Layer 5 of a small transformer language model trained on English Wikipedia (9 layers, counted from 0, width 128).
A neuron's activation on a vector x is SiLU(gate . x) times (in . x), where the dot is the dot product.

Input weights of the MLP neurons that the questions are about. A number n stands for n times 0.0027.
n23 gate: 17 -3 -51 -6 50 37 -16 -1 -5 4 29 11 26 -9 -7 37 37 14 18 -21 33 12 39 29 5 5 -54 11 -8 16 -31 21 3 -38 -45 18 -34 16 -14 37 54 0 3 51 -6 8 -12 -16 19 -11 40 3 -2 -11 32 -59 29 33 9 27 18 -33 11 18 -1 -27 -1 -24 -6 21 -32 -10 -5 -20 14 0 24 1 31 59 -1 -63 16 31 4 1 10 -22 -23 -22 -56 16 2 95 -17 -34 28 -23 -55 7 13 1 48 -21 -51 9 2 -38 6 -25 17 -25 19 -17 31 -18 -32 33 -28 -30 -8 -13 -34 3 35 26 49 -4
n26 gate: -36 21 -15 -14 20 37 14 38 -23 43 -90 9 -49 -13 37 -6 34 30 -36 -13 -6 -12 25 29 15 -44 29 -45 2 -10 -11 10 -2 -10 29 -11 10 -55 4 -26 21 -90 34 47 2 -42 7 3 18 -3 -27 -17 3 10 -31 0 43 43 -20 7 -23 -3 3 -10 5 -36 4 -4 3 24 34 -16 -28 29 -17 2 -26 0 24 8 10 22 61 6 24 30 -3 12 -23 20 -15 -71 -4 -32 32 38 -19 -31 -35 -16 -29 2 -3 7 -49 -46 14 4 21 9 -1 -28 -2 -34 -42 13 12 40 -14 20 8 -11 24 42 17 -3 39 -13
n73 gate: -29 -27 9 0 24 -20 -1 2 -11 72 -41 35 10 16 -4 31 -65 -6 22 -26 22 23 3 -48 27 33 -14 13 -15 37 -23 39 -34 27 -28 1 16 -10 28 0 -12 26 7 21 -26 -1 -3 29 -27 8 -4 18 3 -43 -30 -22 -1 -6 20 -31 -8 2 -8 -78 -5 -32 -10 19 22 34 -30 2 23 4 -34 10 7 0 56 -2 -37 -5 36 -6 -11 -10 -6 -8 12 15 -20 -49 14 26 10 27 -21 -6 16 11 -65 -4 41 41 -2 21 32 25 13 -18 -33 -25 -15 7 -1 -25 0 -31 -1 33 -33 16 22 17 23 30 -48 -27
n102 gate: -4 9 9 5 16 12 13 17 -32 -46 -10 -40 -17 -6 -34 -8 14 32 -24 -7 -10 3 -38 44 -19 36 1 -27 25 27 11 23 -11 2 -6 13 14 10 19 -6 34 -39 -52 -23 34 46 -7 78 12 37 20 -26 -13 -28 20 10 -21 2 -39 -9 12 -33 -29 2 -5 28 -1 -27 -1 65 -39 8 11 6 -29 -6 -6 27 11 16 -16 -15 -32 39 -44 -23 -9 2 -26 -47 24 6 35 2 -41 2 22 6 -1 -36 -50 -23 -18 -20 8 -26 -33 0 17 60 6 26 -17 -6 5 -40 -11 19 35 14 -34 -4 -23 -12 -19 -20 52 21
n114 gate: 46 4 27 -56 -44 -23 -69 40 26 -21 -30 -6 9 22 12 -11 0 -6 4 -58 4 -24 4 -39 44 13 8 20 22 9 3 -8 -11 49 -34 5 -36 -9 13 -74 -6 28 38 0 28 1 14 -29 -45 7 33 15 38 -27 12 -18 -49 -8 32 -9 59 50 -30 -27 -14 -12 -20 12 23 44 -57 19 4 1 -23 15 49 14 -10 -24 11 -28 -25 -37 -34 51 24 21 47 -10 58 7 6 25 -4 19 -67 12 36 57 -52 -21 -46 -4 35 -10 28 -23 21 15 -7 22 -3 -6 -1 -43 41 21 71 -10 -17 -47 -7 -19 6 -26 15 -6
n120 gate: 25 -27 35 -14 -58 3 10 -2 -23 24 17 -29 -1 -12 -45 3 -29 39 20 -40 12 53 16 -44 3 -9 -14 17 -3 -11 6 21 80 -20 -60 26 -29 -2 -10 -26 -3 5 -3 40 9 8 41 -19 -3 -2 23 21 12 18 -9 12 57 15 -60 -46 29 35 -31 2 15 3 57 -18 11 -12 -31 33 34 32 50 18 -16 -15 74 12 30 4 22 -17 -5 -4 26 5 -14 -16 3 -33 -18 17 -11 30 -33 -7 53 -28 -52 42 20 -4 3 12 30 57 -1 -12 60 4 -26 5 11 -10 -5 1 -3 72 -32 25 -3 -22 5 41 9 -8
n172 gate: -60 -25 -16 -13 -10 -8 13 53 -12 31 12 19 11 -14 -17 12 -31 -20 7 5 -16 16 13 32 -2 -48 43 26 9 26 -9 17 -12 4 -27 28 65 32 16 -15 -14 -30 -12 4 -16 53 -44 -11 -45 -43 57 53 34 -28 35 29 8 -13 -16 41 -11 5 -10 -10 23 -7 46 -48 -42 -27 3 6 10 -16 13 2 61 23 -22 -8 28 -2 -11 -6 -44 -5 23 10 39 -9 -24 -27 -2 -16 33 15 -32 -15 -24 3 -21 23 -37 -9 -58 -6 8 54 6 2 -1 21 4 -3 11 -51 -53 51 17 -30 -7 15 -11 37 32 10 -8 5
n23 in: -22 4 -41 30 -20 3 2 -36 -91 -11 38 -5 -46 38 44 -42 27 10 -34 -3 4 9 6 41 26 31 -9 4 -31 9 13 41 -30 5 -38 -25 -6 -40 -5 4 29 41 -15 -23 0 17 23 1 34 43 -20 -26 -42 -5 -28 45 17 8 -3 5 37 4 10 -12 14 -50 -28 26 58 8 13 25 -42 4 -12 -36 -19 19 -35 9 -14 -27 -19 37 -15 39 8 10 14 -12 5 3 -23 -56 -1 53 -38 4 -23 -5 7 5 -71 -8 37 23 -14 -7 -2 -9 23 -11 -8 17 35 -49 28 -74 34 -22 16 -10 40 6 8 30 19 16
n26 in: 4 11 15 -39 -19 2 27 -79 24 -4 4 -22 3 1 7 -29 -49 32 -2 -21 -31 10 35 -37 22 14 -9 18 -35 8 72 -10 2 30 -53 31 -72 5 1 -13 -11 -7 -34 26 -9 31 17 -25 13 6 31 7 -13 3 -26 -24 -25 0 31 13 36 18 11 -4 -44 58 13 39 0 18 -17 26 -14 -31 -13 11 27 -31 -2 34 -28 9 73 -15 -42 -24 19 -43 -32 3 -33 19 31 -2 -13 -46 34 -18 -12 17 -11 36 -2 -37 64 36 -29 30 -30 35 5 -6 11 60 69 -11 -27 13 -3 -16 -4 -43 -1 -19 -31 -17 -23 8
n73 in: 39 -1 36 -14 -22 -11 -16 21 -5 -17 33 -4 24 -22 5 -25 -17 -5 -38 -4 21 10 21 -25 7 2 12 -2 5 35 22 -50 -39 -12 -2 8 85 8 -5 54 52 32 15 14 29 11 -36 -7 -23 24 -20 -4 -44 -13 5 -35 -32 36 0 -45 -13 -26 3 -67 -3 -47 28 13 -18 72 -9 3 -49 -12 2 9 4 44 -24 -7 -39 -28 -28 8 -11 1 27 49 2 -21 -2 1 1 -32 21 3 32 -37 -19 14 -2 11 -64 4 -4 11 24 -7 -4 44 -14 -16 21 -27 -2 40 2 -7 40 15 13 19 53 51 -7 -43 -12 -38
n102 in: -9 -8 56 48 52 -37 7 -34 -1 4 -2 -2 9 -3 26 -48 -32 -31 6 7 6 32 -46 0 -46 22 47 62 -30 23 -16 26 7 17 -7 46 1 47 -37 34 -7 3 -2 -11 -30 11 4 14 60 36 36 10 25 -31 -8 14 55 10 -12 -16 43 -25 -66 10 -5 -43 -36 2 -17 -26 -20 34 -8 -19 38 32 14 -3 -16 -31 -13 33 1 -6 40 -75 40 8 17 -26 30 -2 43 -27 28 -10 12 13 -42 -2 -49 -33 7 9 18 -29 13 -9 13 11 -24 6 34 9 -27 -35 6 -15 24 22 67 25 -13 -2 52 -14 13 14
n114 in: -38 13 56 19 -35 -20 -21 -15 -14 34 -96 -8 -7 5 21 8 -32 -3 15 -3 -3 -16 -6 76 4 -47 34 36 -5 35 -21 22 21 49 -79 33 23 14 -12 34 24 32 -20 15 31 36 -5 -45 -52 -36 7 33 14 -11 -8 -25 0 5 -14 13 2 3 18 40 -8 -42 -40 -45 -7 -1 -44 21 -49 10 -53 55 23 28 -25 -33 6 -39 -29 -18 31 -3 -8 -7 -15 4 -22 -20 -5 -46 16 -26 -32 -42 4 -39 -8 21 -66 21 35 11 31 14 39 3 -19 15 26 10 -45 8 52 21 46 41 14 24 32 35 -16 26 32 -47
n120 in: -11 -20 23 -28 -5 -1 75 -27 -29 16 -16 25 36 -18 38 -1 -12 -11 -2 -12 22 -15 -39 24 -8 -41 -20 -17 -2 -18 -32 31 2 5 20 14 -48 43 -33 -34 9 -12 27 -3 5 34 -9 -9 -23 0 -25 22 3 -44 45 -16 -41 69 4 -9 34 -14 25 26 23 71 -38 8 38 -2 -1 2 -22 -16 6 -66 19 -64 2 -32 34 2 -8 -60 -16 -28 9 14 11 29 -2 -21 -15 17 -18 -6 -20 -29 1 79 -35 -17 26 12 35 28 10 -26 -32 55 19 -4 -35 -3 2 7 15 24 -11 -3 9 9 15 -41 23 18 2 14
n172 in: 43 -5 -12 27 0 9 -11 -5 24 45 50 -23 3 11 -2 2 -60 11 -24 37 -24 0 -15 -25 35 71 -23 22 8 -19 -31 -15 -38 3 -9 20 34 44 -39 40 -13 -11 3 33 -18 -9 -10 4 -25 -7 -24 -2 -25 -14 -3 16 -34 -32 17 -47 -29 -4 -6 43 16 -3 1 35 59 -12 3 -46 -45 29 -2 11 -40 -37 -7 35 6 -29 21 -11 16 29 -23 -21 18 -9 66 5 20 -31 8 -12 14 19 -62 -1 -13 25 -13 -8 -19 3 24 85 -14 30 -59 44 -39 -9 -5 -34 6 -17 -24 39 45 -16 13 -27 12 15 39 36

Each question shows a token from some text and the vector x that enters the MLP there. A number n stands for n times 0.046.

" Sri": -9 20 40 -18 14 -4 4 14 6 -37 1 9 13 -18 56 -28 27 -37 13 22 -2 8 10 -21 21 25 -16 9 14 13 11 -22 42 7 0 -19 -28 -1 6 21 2 -33 4 -41 3 -16 -8 13 -18 -18 -12 12 7 -22 -22 -12 -12 -13 -12 -5 17 35 -3 -11 23 9 7 2 26 17 10 -17 17 -26 -6 -11 -44 -17 -14 -4 -14 -2 12 8 -30 -25 -2 -3 18 14 -6 -10 -14 14 -21 21 -33 -55 -16 -36 -16 -5 -2 9 -21 3 -24 -11 -2 -12 -16 17 -2 -19 35 16 -16 1 -30 -11 39 25 9 5 -33 18 -1 -1
Which of these neurons fires most? n114

" CZE": 2 26 9 -14 10 3 -7 28 15 -25 0 14 6 45 -11 -35 35 -25 29 36 16 6 17 -17 16 23 -27 -39 -11 -8 6 8 33 31 -8 11 9 -14 -24 8 4 -17 6 -2 -19 2 -7 -17 -26 -3 28 15 -4 -28 10 -20 -10 32 -2 19 -21 35 -9 17 9 -1 8 -14 24 0 -5 -7 -10 -15 19 31 14 11 -15 5 -45 30 20 27 11 -12 -27 5 17 -24 -5 -31 -14 6 -20 6 -23 -28 -38 9 7 15 -7 -36 -6 20 -12 -19 -12 1 -5 -2 14 -17 -6 17 -21 -1 -11 18 17 28 4 21 -36 28 -43 -13
Which of these neurons fires most? n102

" chose": 10 -20 28 -1 -2 -8 17 26 23 8 11 17 -5 1 4 18 -2 -1 -8 -11 -29 -5 54 8 15 53 14 -10 -4 24 10 7 -7 37 -28 -15 9 18 -1 13 -20 -26 -38 3 -15 -2 7 10 -29 -15 -10 -15 20 9 10 -3 -3 4 7 13 30 20 -8 -6 12 16 -22 -12 12 7 2 15 26 -21 14 31 16 4 -29 24 -6 6 27 12 -12 -13 -16 12 26 -30 45 -9 0 9 -10 4 33 -2 1 -35 14 12 -27 -17 -20 31 -10 -41 6 4 3 -26 6 -10 -8 16 4 -23 -1 -5 -5 32 19 6 13 34 -12 -19
Which of these neurons fires most? n73

"IT": 28 0 -1 2 10 18 6 15 34 -30 0 16 2 40 -8 -30 17 -27 -1 43 -9 50 4 -2 20 37 28 -7 -8 18 26 -16 -9 10 -32 1 -32 23 6 5 15 4 -19 20 -23 -5 -4 -50 14 -9 -12 -1 -6 -20 25 -26 13 10 -9 1 -24 39 6 16 9 8 7 5 5 11 14 -15 -3 0 7 4 20 7 -12 6 -19 18 0 18 1 -33 -31 2 11 -7 -20 -1 14 -26 -19 -1 -38 -11 -35 -8 -1 18 11 -12 32 -4 -52 -17 15 16 7 5 -3 -2 -11 -2 -5 -11 3 -3 38 23 5 30 -17 8 -23 6
Which of these neurons fires most? n120

" ": -7 34 8 39 10 -10 21 7 11 -17 26 19 7 -17 -33 -1 10 11 1 -22 -20 9 -23 -20 22 8 12 7 16 9 3 25 8 -5 2 -14 -6 -4 -9 23 -17 -18 -13 -4 6 0 11 -41 -9 -18 -28 -8 14 0 -10 9 -16 -1 -66 -26 -2 19 0 55 4 0 -18 -5 -18 -5 21 19 -9 -27 -4 21 -22 -23 17 35 9 -33 3 2 -28 -12 -1 15 7 -28 20 2 -17 -6 4 12 -15 -10 -37 -24 41 7 7 10 3 21 0 -19 1 -6 8 -1 9 -19 7 -13 -14 -35 28 6 15 42 11 29 -31 8 -40 5
Which of these neurons fires most? n26

" in": -13 -38 16 11 -5 -13 4 9 16 -5 -5 28 -4 -10 -16 -2 37 10 3 30 5 16 -34 -3 69 48 7 -14 19 17 30 7 10 -10 -16 14 -4 12 14 -56 -10 -9 -28 -19 5 -18 24 -9 -27 -17 26 -7 -4 1 18 0 -13 8 -4 17 22 23 3 6 25 21 -2 -25 5 -1 11 28 33 -19 0 36 9 3 17 15 0 1 22 55 -7 -7 -18 3 -19 0 17 11 5 2 -6 27 16 6 -1 -17 10 3 -35 -15 -4 -5 -28 -3 10 -1 -6 -10 -4 -22 7 14 16 -19 1 -1 -16 6 16 3 -7 8 17 -18
Which of these neurons fires most? n73

" Naval": 8 12 -7 8 -8 17 -17 11 20 -14 -32 20 -1 13 37 -10 9 7 -5 47 12 11 -14 -8 1 37 13 -12 0 13 6 -4 -6 23 -25 -4 -43 16 17 -23 -6 7 -13 -21 -2 -8 -3 -48 16 -7 -17 1 18 -15 7 -2 -23 10 -3 -23 0 14 0 -45 13 55 1 19 10 8 -23 9 2 -4 -1 15 9 -4 -20 5 5 -1 24 15 -6 -27 -28 -35 2 11 -3 -7 6 -20 8 15 -17 -40 18 -46 36 -9 -11 -8 -3 4 -25 -11 -14 -26 -3 10 10 -30 -31 16 -13 -11 19 9 21 43 34 -9 1 -6 -17 13
Which two neurons fire most, strongest first? n114, n172

" management": 0 -1 -1 9 15 5 -12 23 14 6 9 14 6 14 16 12 -15 42 -2 33 -5 4 -1 -10 26 49 42 9 22 -12 22 -12 -17 -3 -8 -21 -3 6 9 0 -31 -2 1 -13 -24 -18 0 -28 -10 13 -9 15 11 -8 16 -11 -5 6 9 17 3 45 -7 17 16 40 -35 4 -8 16 9 -7 -7 5 2 9 2 37 -17 -12 6 13 13 47 -9 -23 -15 4 -6 15 -17 -9 28 -29 -3 21 -16 -14 -16 -17 16 25 -7 4 11 2 -14 -40 25 -1 -21 9 27 -3 -36 28 25 -8 27 -9 30 25 22 -7 11 10 -9 3
Which two neurons fire most, strongest first? n120, n114